Layer 12 of a small transformer language model trained on English Wikipedia (16 layers, counted from 0, width 64).
A neuron's activation on a vector x is SiLU(gate . x) times (in . x), where the dot is the dot product.

Input weights of the MLP neurons that the questions are about. A number n stands for n times 0.00093.
n3 gate: 132 249 -37 -133 -36 149 -7 184 50 220 40 -37 104 -130 -174 58 -200 94 78 -123 -186 -37 -18 -17 35 21 260 -293 -36 -48 43 -18 19 140 -51 84 64 -113 -13 118 -335 42 -79 -147 -278 -52 -24 -123 -60 86 186 120 143 228 171 -271 50 -85 54 194 -159 20 149 -18
n19 gate: 136 216 40 -250 59 -28 -22 103 78 -49 -29 -258 205 109 -46 52 -263 79 -170 -83 -143 13 -124 -256 12 -147 -98 31 186 42 59 66 29 -99 -77 -263 -144 150 4 9 -4 62 83 -171 -40 -136 -22 -44 -104 -176 -33 -49 175 -77 68 153 -287 176 233 -227 -177 10 234 69
n37 gate: 207 -164 108 47 166 -5 -113 -66 61 95 187 231 -104 100 35 -48 -23 337 -151 -262 133 151 109 57 159 -47 -141 -41 -24 -29 81 180 -176 127 -90 256 -102 64 109 -118 123 191 75 -161 261 109 -25 -117 -25 -35 -133 -61 64 21 133 53 54 -24 80 153 -290 169 49 -36
n38 gate: -37 28 -245 17 47 188 181 115 70 4 29 13 183 -145 -84 35 -40 43 -300 218 138 -154 -61 -127 9 50 -15 53 227 107 -73 225 48 172 8 -30 307 -3 149 -152 -171 120 -54 86 189 16 168 -269 66 53 28 -17 -82 35 -32 83 -107 61 -167 211 195 -283 -128 56
n40 gate: 20 -31 -338 -186 -151 29 -40 105 152 121 182 99 20 -114 123 87 -94 63 179 -12 0 -167 67 -323 -116 134 -10 112 140 -30 -188 -102 -45 29 -132 63 -261 -220 -257 131 152 87 -133 -52 246 -146 -73 -211 -102 231 -136 98 -52 236 266 3 112 39 -20 80 -183 5 304 -92
n50 gate: 58 237 247 -95 -4 67 -69 101 198 3 -37 122 50 22 68 -196 47 25 104 -108 37 -125 -66 -14 -24 -62 49 -149 16 163 8 -93 -245 -107 161 -41 32 -2 -26 -108 -62 114 -11 -62 -195 139 11 -76 -122 78 271 227 -99 182 60 73 -124 58 -83 4 114 151 35 -198
n59 gate: 95 -43 -100 -220 161 51 219 21 -30 -46 -143 -41 217 -5 -63 -22 -378 223 -40 229 -145 88 -32 281 50 -69 63 -37 -16 365 81 -25 140 67 -154 155 87 -57 -195 -15 9 57 -47 66 79 -55 -8 160 -72 -127 243 142 36 285 101 115 41 -90 -97 125 -121 -172 -98 95
n80 gate: 58 -9 -13 -25 121 150 -25 -153 -3 222 -78 6 68 -99 -260 104 -155 280 -22 -24 -151 29 -30 31 107 188 178 -40 70 -206 81 -7 250 -228 -163 -83 -65 -160 54 -149 -27 -192 -260 304 3 33 -44 -125 125 -8 462 107 146 19 -149 122 159 -166 13 55 -195 -170 280 -14
n85 gate: 219 -43 -83 9 137 209 222 134 -179 4 197 13 220 199 -71 -50 155 -206 -69 209 -24 -44 70 -173 20 14 17 -260 -7 73 116 257 -137 -335 151 -148 111 -118 82 -168 -17 -131 101 203 -100 -207 238 256 69 53 6 30 36 -251 -42 66 24 177 93 84 -139 179 100 75
n93 gate: -140 51 52 77 24 53 -137 -59 -6 -31 -214 1 98 -375 -61 20 59 235 -80 74 -45 -54 -51 19 -52 -282 -418 -477 338 90 -254 12 53 -102 71 142 -44 -62 -149 0 -30 -75 -14 -23 -9 -100 86 -220 -161 304 83 43 1 58 -81 -42 -151 93 138 -80 145 -256 -115 -175
n100 gate: 12 -245 149 -41 -197 225 -23 30 -98 -223 -156 -118 134 -116 173 -52 -146 167 -227 -16 -166 18 -110 -62 -294 333 161 -227 -226 -95 102 46 -7 19 -33 -52 79 -250 -95 -193 8 -121 -4 -56 91 20 181 63 -69 -154 -229 -144 -262 72 129 -96 84 -93 -32 -25 -363 -76 64 273
n134 gate: 74 24 107 -210 98 -15 110 228 35 -277 -41 90 44 -160 -156 126 -82 111 -37 -96 -152 318 -50 -52 -148 -200 -335 -337 5 -24 132 -148 157 161 209 -22 -209 120 -42 -293 -62 235 -2 -157 25 4 72 26 49 36 -204 -94 120 -15 99 -5 -109 -304 63 68 -75 -196 -175 -35
n159 gate: -72 20 -82 193 86 178 102 266 48 -132 -194 102 51 102 -77 -43 -73 -20 -248 -48 -274 180 140 101 -246 89 166 -4 36 43 51 94 -54 -11 176 -94 19 -21 -81 -215 -266 20 -83 -285 18 -1 101 -22 14 -173 236 85 -281 269 90 -76 119 98 -19 -60 -50 211 -155 124
n174 gate: -18 266 106 -45 -13 29 83 140 -49 -128 101 165 36 -119 -33 133 -150 -87 51 16 -64 36 -114 -27 158 -19 -178 -36 -61 -257 -61 -38 175 118 135 -190 -34 -156 121 -81 -55 -272 -58 89 29 50 -14 -78 -185 0 -223 -63 -69 -235 74 -267 -72 -4 -181 238 -103 -148 -1 -385
n175 gate: 53 21 -134 -7 -16 -92 106 95 206 9 21 -34 -93 73 320 -43 -73 102 -274 -111 -62 129 178 -103 305 109 -12 -51 -104 -109 -42 -52 136 -64 25 233 151 -183 -65 110 48 22 -93 177 -194 33 -3 52 -310 228 29 49 86 -3 67 96 81 -54 -45 37 70 -2 205 -8
n176 gate: -33 -13 230 -29 -11 259 135 108 -246 88 -31 141 -58 -323 95 -77 -92 -199 -16 53 115 132 -43 142 -18 -60 184 170 85 -125 -23 -34 140 33 -301 24 -144 61 78 108 -40 -19 -388 1 -33 15 -117 87 253 139 69 220 14 11 172 -42 27 -250 -142 -48 -132 -40 -63 -134
n177 gate: 20 -68 175 -293 131 190 -95 82 11 24 -147 -117 -2 -141 -188 96 -46 -78 -73 7 3 300 -92 117 -412 -31 67 182 91 160 172 -63 -72 -199 6 -8 76 -184 -152 -164 279 -82 -137 55 -42 9 71 142 -4 56 87 41 -120 -92 -72 72 -210 -2 29 -41 74 -142 35 -11
n3 in: -17 -5 213 -107 32 -58 -15 -143 266 136 92 -15 164 -47 -22 205 88 -126 -169 -207 -166 -52 -44 91 -85 22 -61 32 31 -40 104 7 -59 17 89 -15 187 -207 -100 -106 -245 -88 -180 -290 182 -52 -41 7 -12 243 -212 61 -254 -37 129 55 45 -278 70 -112 -13 223 47 -252
n19 in: -57 78 120 88 32 -110 -46 -68 100 -145 22 -331 -52 -46 92 -33 13 27 144 9 -220 182 134 43 68 27 121 49 -140 -57 -289 -12 -150 146 118 84 -8 245 58 83 -22 -28 26 15 98 25 -38 213 -55 -93 65 171 -70 -99 -56 -11 -173 17 239 -35 -96 -75 91 -25
n37 in: -204 -114 43 -157 158 68 -64 115 -62 44 15 102 44 37 185 -17 -280 -9 215 2 -17 -171 -156 -24 167 -103 67 -62 -88 95 43 80 96 44 231 61 -69 25 -19 -15 126 71 -181 6 42 -70 72 84 -1 -122 81 -458 -238 -24 96 -94 24 -19 -161 22 124 8 52 -150
n38 in: 267 168 170 131 -58 -114 68 -14 63 145 -55 175 -32 128 89 321 -78 -53 34 -153 178 -142 -168 42 -223 -162 -91 -47 -9 177 -14 26 1 -32 78 17 -75 141 -101 -286 45 -78 -33 -41 68 149 -135 -20 22 117 183 -19 -259 -54 30 29 187 -92 -61 135 22 -171 -128 -57
n40 in: -61 -36 22 -229 -162 27 -18 -16 -281 -184 50 35 -139 332 67 19 -101 -130 58 -66 -130 -85 208 -120 155 -197 55 -34 -74 -43 88 120 -91 198 119 50 45 27 -146 -7 164 -36 -3 -201 45 187 36 14 -33 19 -23 37 -10 -258 -339 191 -73 128 18 -62 109 43 -336 333
n50 in: 0 -56 128 70 -95 2 -246 -84 49 -43 84 -53 -70 57 -203 13 -116 68 53 -63 79 26 52 54 125 41 81 141 -235 -207 194 -193 114 28 7 83 104 -64 66 114 -12 -105 8 156 -29 74 -13 67 -109 170 -98 -20 59 292 -175 79 -148 117 -106 -37 307 38 77 117
n59 in: 373 102 -86 -182 104 -56 91 -16 79 175 -12 -43 30 67 180 95 133 -97 15 135 -45 85 -100 -89 6 -213 -50 92 146 113 55 -46 -150 155 171 -206 13 -102 28 41 116 -181 248 95 -130 38 32 165 59 -157 63 246 29 6 -75 -112 -115 40 -49 201 -87 -48 101 52
n80 in: -120 -2 54 8 -235 195 8 -47 -4 5 220 185 -37 -112 421 -203 246 152 -23 32 -207 -124 89 237 206 -14 157 -86 -30 150 104 -199 117 -43 -84 -89 130 95 -187 51 -76 -108 -97 -180 71 -39 -56 -21 173 9 3 24 187 192 61 -92 -65 -154 -132 115 -35 -166 91 151
n85 in: -140 -11 36 107 -123 127 -221 73 -157 59 -105 -40 48 -61 109 55 126 -85 -156 117 -18 108 75 -132 58 -28 -94 -224 -124 230 75 -155 291 -56 133 -42 -182 95 -179 76 76 79 31 64 -179 -15 32 155 -289 -241 -150 79 59 67 -238 -52 -109 115 -105 -48 168 -107 87 -53
n93 in: 12 -160 144 111 -85 28 263 -11 -90 41 -90 -271 5 95 -148 25 -188 -188 -225 16 190 -101 50 193 127 -63 79 1 92 -8 75 188 -26 217 63 -133 -159 148 -69 -60 -74 -33 -232 106 -149 160 -8 230 71 274 119 48 11 -66 -77 -161 107 25 37 147 17 140 -19 313
n100 in: -331 121 412 89 -119 57 32 -53 -104 -134 -135 -228 -15 -39 84 -119 -58 62 6 43 -21 89 -161 -160 -134 44 95 -60 -123 -239 -117 153 78 -8 -239 -62 49 -160 -55 71 -38 -105 36 38 -202 -162 -254 6 167 171 -29 29 -134 -29 -175 -103 -56 -75 45 210 -125 28 111 66
n134 in: -238 -83 -64 80 8 -29 139 216 212 -195 -128 64 -76 43 153 145 -133 -53 -34 55 -138 318 -25 -17 -61 49 74 -209 110 -125 68 -90 -112 156 33 -27 136 47 -194 -114 25 189 -153 164 157 50 -109 -92 -198 239 95 94 -33 -132 -23 -21 -38 59 -85 36 12 -89 -202 -190
n159 in: -46 -16 43 -49 -107 89 92 -19 57 124 -28 122 -33 75 -52 -61 87 -25 -206 102 -45 87 262 190 -51 58 31 -7 -187 -223 151 -129 -259 -99 47 -133 50 143 117 -192 -77 59 13 -222 -31 17 198 15 -165 -350 62 -10 -221 182 -86 -3 -149 -68 -160 -9 -68 66 -132 -14
n174 in: -175 87 -125 180 -48 133 62 219 -151 3 102 -245 -25 12 182 -3 10 -90 208 157 140 37 -55 230 -18 -225 -30 -84 115 97 -75 -73 238 -88 -76 44 -93 -206 -131 159 -7 -83 -100 137 -32 -6 94 86 15 40 99 242 102 -139 -182 22 -125 -154 -25 122 116 26 -101 158
n175 in: -185 99 0 -206 -119 18 -36 -18 -103 -88 133 -245 -131 156 -6 -20 57 -204 -75 -62 -98 29 52 -290 15 -97 -291 -155 -53 8 48 105 -37 -36 -86 -1 -136 67 -131 -169 -181 -1 -115 97 117 -60 -270 76 33 61 167 85 65 -110 92 -10 57 128 -46 24 -25 136 44 -18
n176 in: -38 -104 46 114 226 -123 112 -107 39 107 -99 38 -119 250 -145 4 -20 65 104 -256 -13 -100 -46 -148 169 39 61 61 -132 2 -328 42 -42 -26 234 41 -168 15 -153 -244 166 -96 69 118 -181 50 6 -59 56 -41 109 -58 -116 64 152 67 60 -121 -64 -10 92 -48 134 -184
n177 in: -123 72 -19 122 -45 345 46 73 51 34 -183 95 76 62 -16 30 -24 150 123 -99 -283 -115 -202 -8 35 107 -37 69 -28 41 -48 110 231 -9 209 -24 29 172 113 -56 -173 -168 223 17 216 -120 35 80 89 -64 -95 -41 36 -28 64 17 -17 -37 221 -19 49 23 -116 -63

Each question shows a token from some text and the vector x that enters the MLP there. A number n stands for n times 0.01.

"uro": -16 61 -10 13 222 -15 -11 -127 -66 29 19 32 -78 69 191 -17 -89 16 74 29 139 15 -149 -135 28 -74 -80 259 -115 115 -15 -235 19 42 68 65 40 -59 -194 -250 -8 6 -48 -38 217 164 -143 -40 -10 150 132 -125 34 244 -92 158 -97 87 126 54 26 90 -74 179
The two highest activations, in order: n40, n50

"-": -14 -68 51 68 182 -232 10 -80 -4 299 5 -15 -190 194 -63 141 -4 -106 74 -205 -245 -205 -66 -1 67 -48 -8 -9 20 -60 -16 -72 8 137 237 27 27 -48 -66 -1 17 -111 73 -34 46 23 99 -156 -113 102 -374 8 -42 83 -12 158 -151 26 56 17 131 205 36 -18
The most active neuron and its activation: n40, at about 0.87

"f": -18 186 41 28 -64 -69 -162 -72 93 -78 170 47 -139 -38 69 -124 -177 92 -63 -14 -71 -269 -39 -87 52 89 87 25 -86 -54 -158 -65 -262 -9 125 15 93 100 59 -126 -127 -88 126 36 -25 11 -37 -104 -53 -216 -358 -199 223 46 -139 204 -195 -17 111 62 -13 -126 43 -35
Which neuron lights up most? n19

"$": 15 43 -41 236 -31 -200 -183 108 61 267 -94 -109 -71 239 -149 -111 117 34 20 35 -82 17 5 203 181 -126 90 161 70 -21 132 140 -196 49 -74 -42 156 45 -40 -191 76 -22 111 -76 169 99 19 0 -73 -65 12 79 -51 -74 -173 79 -30 38 -134 -77 54 120 -16 -133
The most active neuron and its activation: n159, at about 1.4

"=": 73 -48 -23 2 57 -30 -37 37 44 -62 -235 -85 -289 145 -13 -15 34 79 23 -16 -82 -86 68 -144 -6 -144 89 42 -24 202 107 -57 -125 42 60 41 83 151 -21 178 161 -181 -125 -120 -122 188 45 266 -43 -19 -60 -105 -84 -309 -144 -122 -46 45 31 79 -29 24 146 -12
Which neuron lights up most? n19

"n": -31 -5 -120 235 -93 34 185 -36 -75 91 166 30 -47 -44 -14 -108 24 -86 -47 -125 10 -23 -235 135 -73 18 18 339 -145 153 125 40 -54 -124 130 -97 -21 -77 -87 85 -25 25 -61 47 55 10 -1 137 3 57 -145 -64 18 36 -75 262 -77 59 -46 -45 -39 35 61 66
Which neuron lights up most? n177

",": -129 105 101 129 156 -239 -37 111 40 -28 91 74 -238 105 73 8 -55 -36 -53 -91 -151 -130 -102 234 45 -147 -47 -138 32 -36 149 74 -160 -113 77 -17 -28 55 -68 -116 1 17 2 53 -52 70 185 -25 -36 -25 -81 -20 37 24 -70 -209 17 -88 -228 170 -51 98 -20 34
Which neuron lights up most? n37

" with": -22 70 231 86 153 -86 133 15 217 73 -18 32 -101 17 -62 -108 163 -188 33 -58 43 -154 175 374 42 23 -19 38 -111 -67 62 28 -61 -56 -90 -13 29 2 0 -96 -122 -61 -83 70 87 55 -8 17 -27 -111 -30 57 -39 21 -87 -25 -144 -53 -53 114 10 -102 31 -15
The two highest activations, in order: n50, n159

" |": 17 112 165 4 -7 -109 -28 52 17 72 2 -110 -337 74 83 -174 12 -103 131 -108 145 -120 213 -71 114 -24 81 -125 -22 184 45 -221 -102 -118 -81 8 -49 -125 31 10 -92 108 -75 53 27 -90 -115 211 88 123 51 -69 -2 111 8 -114 113 -34 -221 32 -57 4 185 -43
The two highest activations, in order: n175, n50

" a": -124 16 140 -56 82 159 56 149 25 -6 -167 -106 -268 -11 -95 18 33 15 86 8 -84 69 34 245 96 -158 -93 65 17 85 188 56 -59 65 50 -42 -50 94 -17 -130 84 -47 -6 15 -40 -52 9 96 -17 107 176 -11 289 -120 -51 17 -181 39 106 -226 -46 -147 42 -206
Which neuron lights up most? n177

" and": -157 129 47 -3 47 -176 92 -42 -53 11 28 -11 -202 -96 108 13 -143 22 -83 32 62 -10 -5 366 -42 -55 -64 35 -85 74 47 -98 -128 -77 31 17 -73 90 8 22 25 -140 -6 -2 -9 98 17 245 -59 199 101 39 37 92 -97 28 -24 -65 23 88 70 -76 -27 67
The most active neuron and its activation: n93, at about 1.1

"|": -209 1 15 -47 2 3 -155 -33 55 -48 44 -45 -215 326 1 -75 24 -114 377 -94 -122 -42 -96 67 -33 -3 13 -138 -26 -50 74 -40 -73 55 -147 16 -41 -207 0 -26 5 132 -187 52 -94 -31 106 -5 89 44 -177 -133 153 -1 -31 -47 -151 30 -124 118 -228 12 154 -35
The two highest activations, in order: n40, n174

" non": 32 90 49 58 216 -141 -116 -77 -194 149 28 -137 -93 271 -171 -65 -126 -47 15 -48 -76 -31 -120 183 -98 -37 34 150 -117 -117 122 -93 162 217 -149 101 109 31 39 72 -35 -75 51 -102 85 11 -96 -18 103 179 117 -96 217 0 -46 158 -75 51 33 174 32 -106 -60 20
The three highest activations, in order: n85, n159, n134

" pay": -102 12 -69 -9 104 66 -63 -59 90 49 -44 24 8 200 -68 -214 133 -154 -81 1 37 233 180 200 74 111 151 127 -136 -72 154 -123 115 41 28 139 -21 138 -37 8 3 -93 -28 174 202 58 -62 85 -157 -2 -81 59 159 -137 18 152 5 -36 -234 -24 281 64 -15 -115
The most active neuron and its activation: n175, at about 0.68

" Sl": -107 147 128 -206 74 -132 18 85 147 -45 137 2 123 -95 23 15 -15 81 91 176 126 -178 41 -58 76 33 43 -48 -47 -91 130 13 -135 -165 270 -83 -48 -87 -52 -67 320 -3 182 -52 41 -76 114 -10 -182 -125 -126 -117 91 -217 -56 238 -48 -70 -33 141 7 174 37 130
The two highest activations, in order: n85, n37

" 11": 2 40 112 42 49 -109 -179 -51 25 -51 17 -43 -36 -36 -43 -22 18 -123 32 -179 -51 -388 -33 102 270 -148 73 276 161 28 -67 -17 91 -178 117 139 11 -22 114 175 34 71 106 92 -47 -153 82 37 58 17 -76 -207 98 120 -182 -11 -92 6 14 -150 8 50 64 2
Which neuron lights up most? n134

"io": -19 108 -76 242 -89 42 58 69 -47 -162 84 -31 -273 116 4 97 -18 -220 -111 -26 6 -24 -101 135 -3 -144 61 277 -182 82 61 -77 -41 -75 161 -96 117 82 -100 -89 16 105 -156 -64 46 92 17 119 -6 -45 -83 -67 -29 242 93 49 -75 -22 -91 0 -72 -21 -71 -17
Which neuron lights up most? n159

"S": 36 32 -47 -3 43 -237 -22 -47 193 123 -53 29 -128 38 122 73 -57 -35 231 -65 133 33 -15 0 -38 -67 -9 130 82 196 144 37 -143 228 182 37 83 -126 26 -49 97 -72 -11 19 -33 -107 -6 29 -48 74 -17 -146 268 40 73 342 -87 126 -1 -16 -53 29 149 -1
The most active neuron and its activation: n37, at about 0.62

"C": -31 195 -71 84 51 -171 -221 -130 29 -67 -129 -45 -83 309 154 128 -51 103 53 5 85 -80 2 -36 -46 -147 -60 94 27 -62 -20 38 -70 152 299 2 116 -114 131 80 -61 -133 -29 3 4 11 9 110 -28 70 -201 -118 225 -3 -69 250 -93 53 64 -132 -122 -133 16 134
The most active neuron and its activation: n19, at about 1.9

" One": -106 -19 -8 44 137 87 -26 67 -38 14 -65 -99 -79 89 -108 -200 30 -79 58 7 -49 120 -58 258 88 -95 -27 103 21 152 7 -102 -167 -108 56 -1 -12 -31 68 40 -185 36 84 116 -117 -29 74 49 23 -41 142 -3 267 -115 -220 151 -100 -103 230 -223 -37 -154 -124 -159
The three highest activations, in order: n177, n19, n38

" R": -7 89 -89 -36 -3 -170 -253 18 -5 -83 55 53 56 103 70 100 -64 101 -57 32 -64 -186 20 -119 88 55 98 28 -48 12 0 -80 -130 108 170 -121 -15 14 124 -206 44 -1 60 -47 -80 -157 225 44 -7 -205 -103 -249 200 -62 -148 283 -249 9 -223 82 42 -27 -18 -53
The two highest activations, in order: n85, n93

" her": -56 -189 80 77 -10 233 -16 222 90 84 -8 -92 -70 217 -188 -25 3 99 -26 -71 -120 -310 -127 194 0 -102 115 147 -33 -50 104 163 -26 -46 -26 10 -33 -50 25 -194 104 -78 -7 -58 33 210 61 -1 203 -22 137 20 105 10 -124 7 -181 57 100 -213 58 -80 98 -92
Which neuron lights up most? n177

"r": 29 -74 -13 26 -15 98 10 -25 -147 119 154 53 -60 41 33 -14 38 -127 153 -123 111 7 -88 79 49 0 30 398 -121 92 -143 59 81 -93 90 -88 -26 -51 56 14 -98 -14 -77 90 -23 -45 165 61 9 -79 -19 -126 40 143 -106 153 -77 193 -70 34 -116 206 62 -68
The three highest activations, in order: n176, n134, n100